Layer 2 of a small transformer language model trained on English Wikipedia (10 layers, counted from 0, width 128).
A neuron's activation on a vector x is ReLU(weights . x + bias), where the dot is the dot product.

Input weights of the MLP neurons that the questions are about. A number n stands for n times 0.015.
n46 (bias -0.007): 70 -31 -4 2 -31 -8 -17 33 -4 -3 21 47 -1 -8 18 -11 -16 -6 -14 15 -13 -6 13 25 10 -8 4 21 -33 24 27 -9 15 18 -17 -40 8 -12 -12 -24 -12 11 22 -36 17 37 -27 -8 11 -30 -12 36 56 6 21 -37 0 15 7 -43 28 -37 7 29 17 -10 10 26 27 22 -27 9 -20 12 -24 -13 -14 -18 -12 -8 -29 23 18 -19 -28 -1 -31 1 -9 2 -3 12 -6 14 -33 -15 8 -31 6 -21 -10 26 -25 11 12 18 -35 16 31 -26 30 -29 -13 -26 11 27 18 -42 -22 21 5 33 -5 1 12 12 -11 41
n61 (bias -0.038): 11 -1 -11 0 0 1 29 -21 -27 -10 -5 -23 -46 -8 3 -18 4 13 -40 7 38 25 -8 -23 -32 -3 -25 1 15 -40 14 -27 26 -4 -30 2 9 -37 1 -22 2 8 20 38 7 -6 3 12 -17 -28 -43 17 5 17 41 2 21 -10 3 -9 37 14 16 24 -23 -29 1 -1 -10 1 -17 -41 10 -15 -39 -7 33 -38 12 10 3 8 -13 54 20 -34 -16 22 -1 29 -9 -9 2 52 25 18 18 -6 5 -23 -13 9 -10 -2 40 7 -12 -6 -6 -3 -7 -11 -15 -6 5 52 12 11 -25 6 -11 8 -9 18 -5 13 -26 -37
n141 (bias -0.032): 15 -21 28 8 -3 -16 -20 1 3 14 20 47 4 -12 4 11 26 -9 -41 5 7 -15 -19 3 1 -23 5 19 3 11 -16 -2 25 -25 -4 37 10 -35 19 16 25 42 -7 6 13 -26 -15 2 -36 -34 4 -46 10 44 2 -20 -11 17 -4 -7 -23 7 53 14 -9 19 55 -9 40 -17 -14 32 -30 -2 -21 -24 -9 -10 27 -34 -20 17 -18 -13 1 19 12 28 7 23 -36 0 2 -5 10 10 0 7 17 14 -15 -9 16 -36 -3 -48 -10 -22 8 -31 32 35 5 56 -57 -13 2 31 -8 -3 13 -38 7 1 -2 31 -46 -3
n149 (bias -0.007): 20 -32 -23 2 7 -16 16 -4 10 4 -29 6 -16 -13 -20 -1 18 21 7 8 16 51 8 -38 -17 -2 32 1 -26 -12 8 -5 20 42 19 -5 2 -23 -10 12 -9 11 30 -19 37 19 17 26 -23 -17 -1 -15 15 4 -20 -25 5 -1 -23 6 -9 23 4 24 3 27 1 26 -18 -63 -15 23 -13 -42 -19 2 -7 -7 4 -31 17 3 -6 -23 -12 -4 -15 18 41 26 -15 -21 5 -8 13 -30 16 -16 1 4 17 14 26 -20 -6 -7 21 -43 9 -25 6 -21 -4 24 -46 -7 11 8 -7 37 -11 2 24 1 -8 -22 -6 14
n150 (bias -0.053): -33 -13 36 35 7 -7 31 -32 -1 -21 9 -17 17 5 18 -24 -5 -33 12 17 -1 -7 -19 -4 13 -43 -18 42 15 -18 -1 -22 31 -8 -25 30 6 3 -10 7 -23 1 -21 49 23 42 -7 10 -9 -25 6 12 3 -3 -16 4 -2 -17 -12 19 -1 0 9 24 12 -27 5 3 24 -47 6 11 -11 9 -5 3 16 -8 -27 31 -7 -7 -24 -14 -7 35 -7 -10 9 -6 -12 9 -33 27 -3 37 -4 -3 -19 1 10 19 32 -21 14 46 19 -3 -6 -5 -52 18 11 -2 9 -37 -7 3 -34 -24 -46 27 19 -37 -11 -8 43 -11
n165 (bias 0.005): -27 11 3 44 18 -10 62 -48 20 9 41 15 -43 -15 -13 -1 17 18 20 -34 -13 -22 -2 0 -44 31 -29 -8 6 -6 -7 -17 -33 17 -15 7 -23 14 -18 3 -9 -23 2 -5 -9 -23 23 -29 -12 9 21 -7 23 -36 8 -6 22 13 -6 -7 38 39 21 19 25 -13 5 -7 39 17 17 35 -49 10 3 -8 -5 9 -1 6 -29 9 12 -10 -16 -43 -27 6 -27 8 -6 -1 -27 -6 18 -12 1 22 12 29 14 -7 26 -18 9 5 2 9 40 12 -29 -11 14 -22 -13 4 -7 40 -6 30 -3 4 -18 -33 -19 29 -49 14
n226 (bias -0.029): 15 18 6 25 -1 -25 -5 -1 -3 -19 5 -71 -15 -32 25 -6 6 -5 36 6 -15 -29 -11 2 37 13 -43 -5 5 18 -16 3 40 1 29 16 13 13 -2 10 16 -18 -2 40 6 -32 23 16 12 36 -35 2 0 -7 -1 -18 -29 4 -33 3 9 26 25 -25 -12 -24 17 -9 7 -9 53 -1 -23 37 -41 -16 -20 -25 -1 -5 4 -2 -21 -4 -9 -12 -12 29 14 11 10 2 4 -3 17 10 -28 22 32 24 47 3 -1 -4 6 18 43 -32 21 -16 -17 -7 15 -14 -12 -18 -10 -7 -17 -35 21 30 3 42 -14 40 -52 -19
n282 (bias 0.013): 26 5 2 -18 18 45 -5 43 -38 -19 10 13 -22 -8 15 21 -10 10 -10 14 2 -6 -13 2 15 -12 -16 1 -10 -17 14 0 5 11 6 -32 2 1 -10 27 13 18 -10 33 29 24 29 -18 16 14 -12 2 -28 -24 15 -1 -26 -38 -27 0 -20 3 47 -27 -29 -27 -15 7 -4 -24 13 19 12 -15 5 48 4 10 20 -4 24 13 7 20 -7 14 1 -7 -2 7 -29 -6 -37 -3 23 -6 15 9 23 5 -23 2 2 -29 12 -25 -19 -32 -10 2 29 -14 -4 10 -7 14 14 -13 10 27 -26 -2 -15 -37 37 -17 -55 4
n283 (bias 0.013): 0 -11 -18 9 -9 -24 60 -8 -16 -1 -5 13 -3 3 -13 17 11 1 -49 -7 7 17 -44 -27 -19 25 38 -55 19 -19 27 -12 8 1 17 20 -1 -31 8 -17 2 34 -19 -25 2 -4 14 -11 -21 -58 -16 -11 13 -1 22 15 -20 25 19 -5 -8 9 -11 18 -15 8 12 2 -39 -18 -21 13 -36 9 -9 24 -15 11 10 13 29 -10 -3 37 -4 -4 25 32 -4 29 6 -11 17 -36 -5 -4 -35 15 26 -15 -57 -8 1 -5 -51 9 5 10 -15 22 -3 11 0 27 22 17 -2 -15 2 -11 21 7 -7 7 0 -4 13 24
n291 (bias -0.014): 23 8 25 45 34 18 -20 14 39 -17 -55 15 8 -7 -16 6 8 25 3 25 45 1 4 17 10 9 -17 -5 -29 12 -19 -23 11 18 0 -4 -17 9 -5 -20 -15 -5 58 -17 29 33 14 39 -22 -30 10 -6 -3 -5 -16 -12 -8 2 -12 5 -18 -13 -9 20 4 15 -10 4 -20 11 -15 -40 -23 -37 1 -24 8 2 -24 -26 43 10 13 19 2 -15 13 -10 4 26 4 -17 4 21 18 -12 -16 14 31 17 9 -4 -20 -34 7 5 -32 9 -13 -8 -21 -10 -9 -17 -2 -8 24 -10 13 -46 -12 -15 1 -10 -2 6 -33 10
n354 (bias -0.060): -23 -6 30 -3 -19 -9 -11 15 13 21 -8 24 19 32 -6 -26 -1 -54 -20 -20 -25 6 -21 52 -24 24 -21 -27 30 -13 22 -11 10 -44 -17 18 33 19 -27 -44 -6 -13 -5 4 27 18 -1 -48 -13 20 17 -12 -4 -39 43 -5 -52 17 17 11 -67 14 -21 0 -4 13 1 -1 42 -11 3 53 -6 -47 20 7 -8 7 16 19 21 -9 22 20 11 28 2 -1 16 29 31 12 -28 -39 -7 -20 -19 30 6 12 -16 -44 -5 -6 -48 -5 21 1 63 6 -15 3 -7 33 -3 13 26 18 9 -15 4 -33 -1 -38 -5 -17 15 -5
n375 (bias -0.041): 32 -24 -38 25 -24 -12 13 -3 -5 -13 40 6 -4 8 -6 1 10 -7 2 67 -20 17 -25 7 -25 -6 9 -15 1 -30 -21 13 -2 -5 -3 5 -17 23 6 -16 -6 -13 12 -23 -16 3 19 36 -30 30 4 -24 36 -1 -8 11 -3 18 -26 -3 -25 14 1 -18 26 14 -11 25 10 21 -18 -20 -13 12 -18 39 38 9 -2 -7 39 -24 16 33 31 7 15 3 3 28 23 -31 11 8 25 23 -2 -8 24 -59 8 -11 1 -9 -1 -16 2 -16 16 5 -24 -30 8 -18 24 1 7 -53 5 -68 29 1 3 28 -41 -23 -15 -28
n390 (bias -0.018): 16 -34 -15 28 -34 14 -5 -5 -22 -39 -27 -46 21 1 -3 22 22 -16 24 -6 25 -5 -13 17 43 43 10 18 3 8 9 20 14 21 -37 29 -7 -20 -15 0 13 23 14 -16 -3 3 3 -36 -3 14 -5 10 26 -27 -10 17 -19 15 -5 -46 8 -27 -3 26 -3 -11 -11 -20 -43 -21 12 12 -10 27 -37 26 1 -1 -6 3 42 77 9 28 -18 31 -11 -15 17 23 -3 23 27 -37 5 8 39 7 22 15 -10 -12 3 -31 -35 -47 -16 -30 -31 -19 -11 7 10 -32 20 28 -1 -30 1 22 14 13 -30 -36 -5 18 13 17
n403 (bias -0.005): 22 5 -15 16 16 -8 -4 -9 -65 -30 4 -4 1 5 25 -3 12 -2 -22 -31 1 -33 16 -7 5 -1 -12 27 16 -37 -25 16 7 -28 20 -2 4 4 -21 2 -31 2 13 -3 19 -8 -16 -32 -1 20 -4 -18 26 -5 -12 -7 -31 5 19 -3 -8 35 2 -34 40 -8 16 -11 13 5 7 -21 -12 21 13 9 -23 -16 -8 13 -9 -22 2 4 5 -5 17 10 -25 0 -3 -18 -5 -16 31 15 -21 33 -5 -4 -11 -10 8 -19 -29 30 -15 33 28 5 -15 10 2 26 20 -27 25 4 -35 -28 -11 -13 -5 24 68 40 17 4
n433 (bias -0.037): -15 5 16 -6 16 -30 -20 -6 14 -14 18 -1 -50 15 30 -8 38 -40 -34 4 21 -21 -2 11 2 -25 -13 -32 13 16 -1 -8 45 4 12 45 -6 38 -24 -8 -1 3 -33 12 -1 30 -19 13 -9 -4 9 -42 -39 -7 18 -22 -20 -29 -15 14 28 -29 27 -41 37 1 26 9 -14 -12 -10 -33 28 27 29 -2 -8 2 -14 32 -48 -9 -6 37 16 -14 -17 -18 -16 -8 -8 -7 35 30 17 -12 -4 -8 8 -27 8 -16 -8 -15 -11 -5 -9 2 10 9 -4 -10 -22 -5 4 30 0 4 -2 17 33 -7 13 1 15 -8 -16 -1
n455 (bias -0.041): 36 11 13 -23 27 26 -30 -12 29 -9 -11 50 5 41 -1 30 -7 -10 -11 3 -2 30 24 35 6 -25 12 -12 -23 -9 42 14 -4 -2 -8 -37 -9 12 -6 41 -9 -50 -18 26 23 10 -36 -15 51 -3 -4 -16 8 -3 3 1 -10 14 11 30 -28 2 -1 -15 -33 13 -18 -7 10 -21 4 10 -23 -5 3 -9 4 -6 9 -11 15 -24 -35 -4 -14 -17 -20 -1 7 55 -27 9 -8 -27 2 -3 -1 -12 32 7 -15 -14 37 -14 -21 -42 -16 -3 -9 1 -31 10 16 33 -15 -17 56 43 -5 -5 16 -10 -23 -20 13 15 11 21
n464 (bias -0.052): 23 -25 -12 0 12 -2 -15 -13 -1 -18 21 -28 -21 29 20 15 44 -12 2 3 -10 23 -50 -13 -6 -29 -15 10 -26 6 -39 9 9 -11 57 40 1 -30 20 20 22 11 -9 -1 12 6 -19 7 22 -5 11 -29 -6 24 -17 17 -25 -26 -23 32 -26 30 -5 21 0 12 41 -16 38 14 21 32 -23 35 -33 12 -22 -18 5 -16 -79 2 40 -19 -5 -14 -9 9 -18 20 20 -10 -3 11 1 -2 -5 -15 6 -9 27 7 -2 -35 -11 7 -4 12 7 -26 8 17 34 -13 11 -20 3 -31 -8 22 15 0 14 -12 -23 -7 47 4
n476 (bias -0.030): -52 -10 -16 39 28 35 5 36 5 -3 -28 -18 -8 -7 6 5 -29 5 -16 -32 17 -30 -17 8 -23 -6 -24 -23 30 -37 8 -77 -20 -38 39 30 -5 10 -21 -19 7 -23 -9 13 34 7 15 10 -4 12 16 63 -8 17 20 -4 -31 2 0 -48 13 -13 -44 -2 -6 13 -18 6 6 -2 -11 14 -29 -17 2 4 -80 24 -16 17 -3 36 -37 -18 -12 -49 7 5 5 15 15 54 -15 -22 5 -10 -21 21 18 37 6 9 -2 38 93 12 41 -51 12 -3 29 -15 3 16 -38 29 -16 -8 5 29 12 -18 33 40 -16 13 -22 -15
n508 (bias 0.003): -21 -3 -28 -9 -31 -23 -26 36 -34 31 -9 32 21 9 16 -8 18 -39 -16 3 29 19 23 -16 5 -17 10 -35 35 22 -3 -10 25 42 28 35 -23 -21 7 1 -19 -4 1 -11 -5 8 -3 26 -10 31 8 39 7 -10 3 8 14 7 14 11 -13 11 -31 -31 18 26 -9 1 0 3 -23 11 16 -1 -29 -24 -13 -17 -30 -22 10 -2 -12 15 55 -6 -29 -38 24 -11 -23 18 -30 43 0 -22 6 -19 -9 -24 5 -45 19 -18 -1 8 -21 13 -12 -1 15 -64 22 -3 -2 -5 19 -22 50 22 34 22 9 12 20 6 -11 25

Each question shows a token from some text and the vector x that enters the MLP there. A number n stands for n times 0.039.

" Indian": -36 -24 39 -6 19 -7 -7 -9 -16 -62 -60 -14 36 -14 0 -7 4 34 47 -34 -8 -17 7 -20 -9 3 10 49 -32 6 27 41 -34 -13 -7 20 16 -10 26 -46 28 -39 -12 13 -34 5 15 -20 -32 -26 21 34 31 8 -29 22 -5 -25 43 10 36 -15 -17 -52 -11 8 10 18 -12 -2 24 10 9 -5 22 -5 -5 49 -6 -7 6 -14 22 33 -23 -17 -7 21 9 -35 34 5 -19 7 10 -13 -23 -14 8 -34 -14 -4 -10 -3 20 -47 28 20 43 42 13 1 -31 5 -9 -21 -9 16 53 -5 14 25 1 -18 -16 -29 -39 22
The three highest activations, in order: n476, n165, n354

"h": -28 2 35 -15 -13 11 3 4 5 -46 -61 -16 23 1 -6 6 21 37 35 -30 -17 -16 15 -23 -5 -18 -16 62 -61 -1 11 35 -21 -5 8 -2 -4 -22 24 -30 24 -33 -8 18 -30 -5 13 -25 -14 -7 1 3 46 11 -24 3 -4 -10 64 12 47 -35 -11 -57 11 7 -7 10 -14 -15 6 -22 27 10 21 -15 11 19 4 17 -4 10 27 31 -29 -26 6 6 3 -26 13 -6 13 15 21 -12 -12 -14 -14 -32 -13 6 0 -32 26 -22 16 5 32 3 16 29 -57 13 17 -36 -15 24 73 -26 -2 59 -4 -2 -38 -31 -23 0
Which of these neurons fires most? n291

"ol": -26 -12 12 -17 -3 -8 -13 1 -2 -46 -58 -11 43 6 13 -26 17 24 35 -21 -41 14 13 8 -35 -30 -1 39 -59 -3 3 47 -28 -15 12 -1 -2 -27 26 -34 30 -29 -17 11 -41 13 11 -18 -15 -18 -1 11 50 14 -34 -28 -7 -12 46 18 33 -16 -6 -52 -10 9 2 -8 35 10 7 5 3 38 12 3 4 34 4 -16 2 -25 20 37 -29 20 0 16 5 -15 14 -9 -9 25 7 -23 -36 -14 -11 -42 4 3 -4 -17 19 -30 58 14 35 -1 13 36 -30 10 23 -25 -11 21 54 -9 5 40 20 -9 -12 -19 -18 14
The most active neuron and its activation: n464, at about 2.1

" Cup": -15 -16 21 -31 22 -3 -12 16 -19 -38 -40 -4 13 -1 -8 -10 32 34 22 -17 -22 -6 8 -18 -32 1 26 54 -38 -4 12 40 -20 -2 -3 7 6 0 38 -44 39 -27 -1 16 -34 -22 6 -2 -37 -25 -33 22 38 -8 -21 23 13 -30 52 -5 34 -44 -3 -38 -22 -5 -18 24 -45 16 9 -21 -13 9 0 -13 -2 38 10 -12 -8 -32 14 33 -7 0 -1 7 11 -39 15 -2 -3 23 25 0 -16 2 -8 -25 -20 -6 -19 -22 48 -37 26 25 21 15 17 29 -27 12 19 -46 -10 57 62 -7 1 57 3 5 -31 -6 -46 27
The two highest activations, in order: n61, n291

" now": -60 -30 13 -27 -7 8 -18 -10 -12 -34 -57 -15 40 6 3 -5 25 54 39 -8 -15 -14 6 -42 -34 -8 6 87 -50 7 -1 60 -6 -15 -4 -6 -1 5 7 18 37 -4 -5 15 -20 12 -3 -4 -39 -45 26 20 13 -12 -10 9 -1 -47 53 20 36 -31 -8 -41 -17 0 -9 20 -23 19 -15 -16 0 -16 -1 12 -3 48 23 12 1 -12 10 20 -5 -3 -7 4 -9 -37 18 -1 -21 26 -9 -9 -4 -9 11 -37 -13 -14 -11 -19 28 -19 29 20 5 8 -2 30 -15 24 11 -27 -27 47 45 -14 23 58 24 9 -15 -33 -20 11
Which of these neurons fires most? n150

"ies": -19 -21 24 -34 -3 -3 -14 4 -7 -50 -57 -28 31 14 1 -13 29 58 24 -6 -2 -23 13 -25 -25 -4 5 57 -43 -12 -5 50 12 -17 5 7 13 -5 29 -34 57 -40 9 6 -30 3 -1 -38 -28 -8 8 31 22 -6 0 6 10 -34 49 10 47 -13 -8 -42 -16 0 -15 5 -17 6 10 -22 6 5 -6 -13 14 51 13 3 -2 -45 27 19 -9 11 -8 6 -21 -10 -12 -2 2 14 -14 3 -21 -6 -4 -52 2 -29 -37 -10 36 -9 37 15 13 18 11 16 -52 17 9 -42 -25 42 69 0 24 49 24 3 -29 -13 -26 -4
Which of these neurons fires most? n61

" −": -61 -36 27 -22 9 10 -15 6 -4 -50 -29 -48 22 -15 3 -11 26 41 32 -9 -28 -11 18 -26 -23 2 36 78 -35 -5 2 74 -14 -22 10 7 1 -18 19 -37 51 -20 8 -3 -23 11 -7 1 -24 -25 24 34 29 -13 -8 -15 -10 -26 45 20 22 -7 -5 -42 -13 10 -20 24 -20 15 16 -3 -10 -17 4 -2 4 33 8 -7 -14 -14 26 30 -23 40 -19 -11 0 -41 12 14 -14 -3 0 -27 -5 -2 27 -50 -14 6 -35 -23 16 -21 27 44 0 15 -5 24 -7 0 0 -20 -15 43 49 21 13 31 11 -2 -27 -22 -18 32
Which of these neurons fires most? n390

" h": -29 -16 26 -31 -13 3 2 -7 -6 -45 -57 -29 32 -3 0 -8 22 40 35 -18 -2 -2 -17 -41 -20 -17 21 63 -51 -8 19 64 -14 -6 11 4 -10 -22 33 -15 13 -15 -13 13 -39 14 6 -7 -20 -6 12 8 44 5 -13 -9 9 -21 60 7 44 -14 -13 -59 6 12 -5 33 3 0 4 -3 10 -7 24 -3 15 25 11 -2 -1 -10 14 22 -26 -13 -13 -6 -15 -37 24 -9 5 13 16 -22 0 -2 -8 -34 -11 -19 -1 -35 17 -20 33 13 25 21 -16 26 -55 27 1 -22 -12 45 63 -16 -5 61 6 -10 -25 -25 -30 -2
Which of these neurons fires most? n149

" commun": -40 -20 22 -14 10 -11 -29 -6 -2 -65 -59 -14 33 -16 19 3 11 40 24 -28 -8 15 -2 -23 -41 -11 43 56 -68 6 17 43 -25 -7 1 12 -1 -9 3 -19 7 -18 4 14 -33 -19 7 -19 -21 -17 18 14 40 -6 -25 3 -4 -28 46 14 26 -15 -2 -37 -2 -15 19 17 -15 20 14 1 -1 4 15 -3 21 17 10 -21 -23 -46 31 36 -18 -17 8 15 -7 -14 14 -6 -13 9 19 -28 -15 -8 -12 -34 -19 11 5 1 13 -33 44 21 41 10 18 37 -17 24 12 -24 -16 42 41 -16 10 40 12 -8 -41 8 -32 31
The three highest activations, in order: n165, n403, n464

" as": -42 -19 27 -29 -22 0 9 8 4 -47 -57 -27 31 -9 -3 -9 22 14 29 -23 -11 -31 10 -26 -31 -8 14 88 -56 -1 -3 55 -4 -17 11 1 19 -6 38 -28 41 -25 -24 0 -33 -5 1 11 -28 -33 22 5 19 -4 5 3 -8 -36 53 -8 36 -34 -11 -47 -28 1 11 16 -4 11 -7 7 -3 0 4 -17 1 43 20 -16 -25 -18 14 26 -3 3 -17 7 -16 8 7 3 -12 26 20 -8 -6 -13 20 -25 -2 0 -20 -27 28 -24 32 17 20 25 5 12 -27 23 13 -17 -20 53 49 5 28 29 -6 15 -26 -32 -32 43
The two highest activations, in order: n141, n433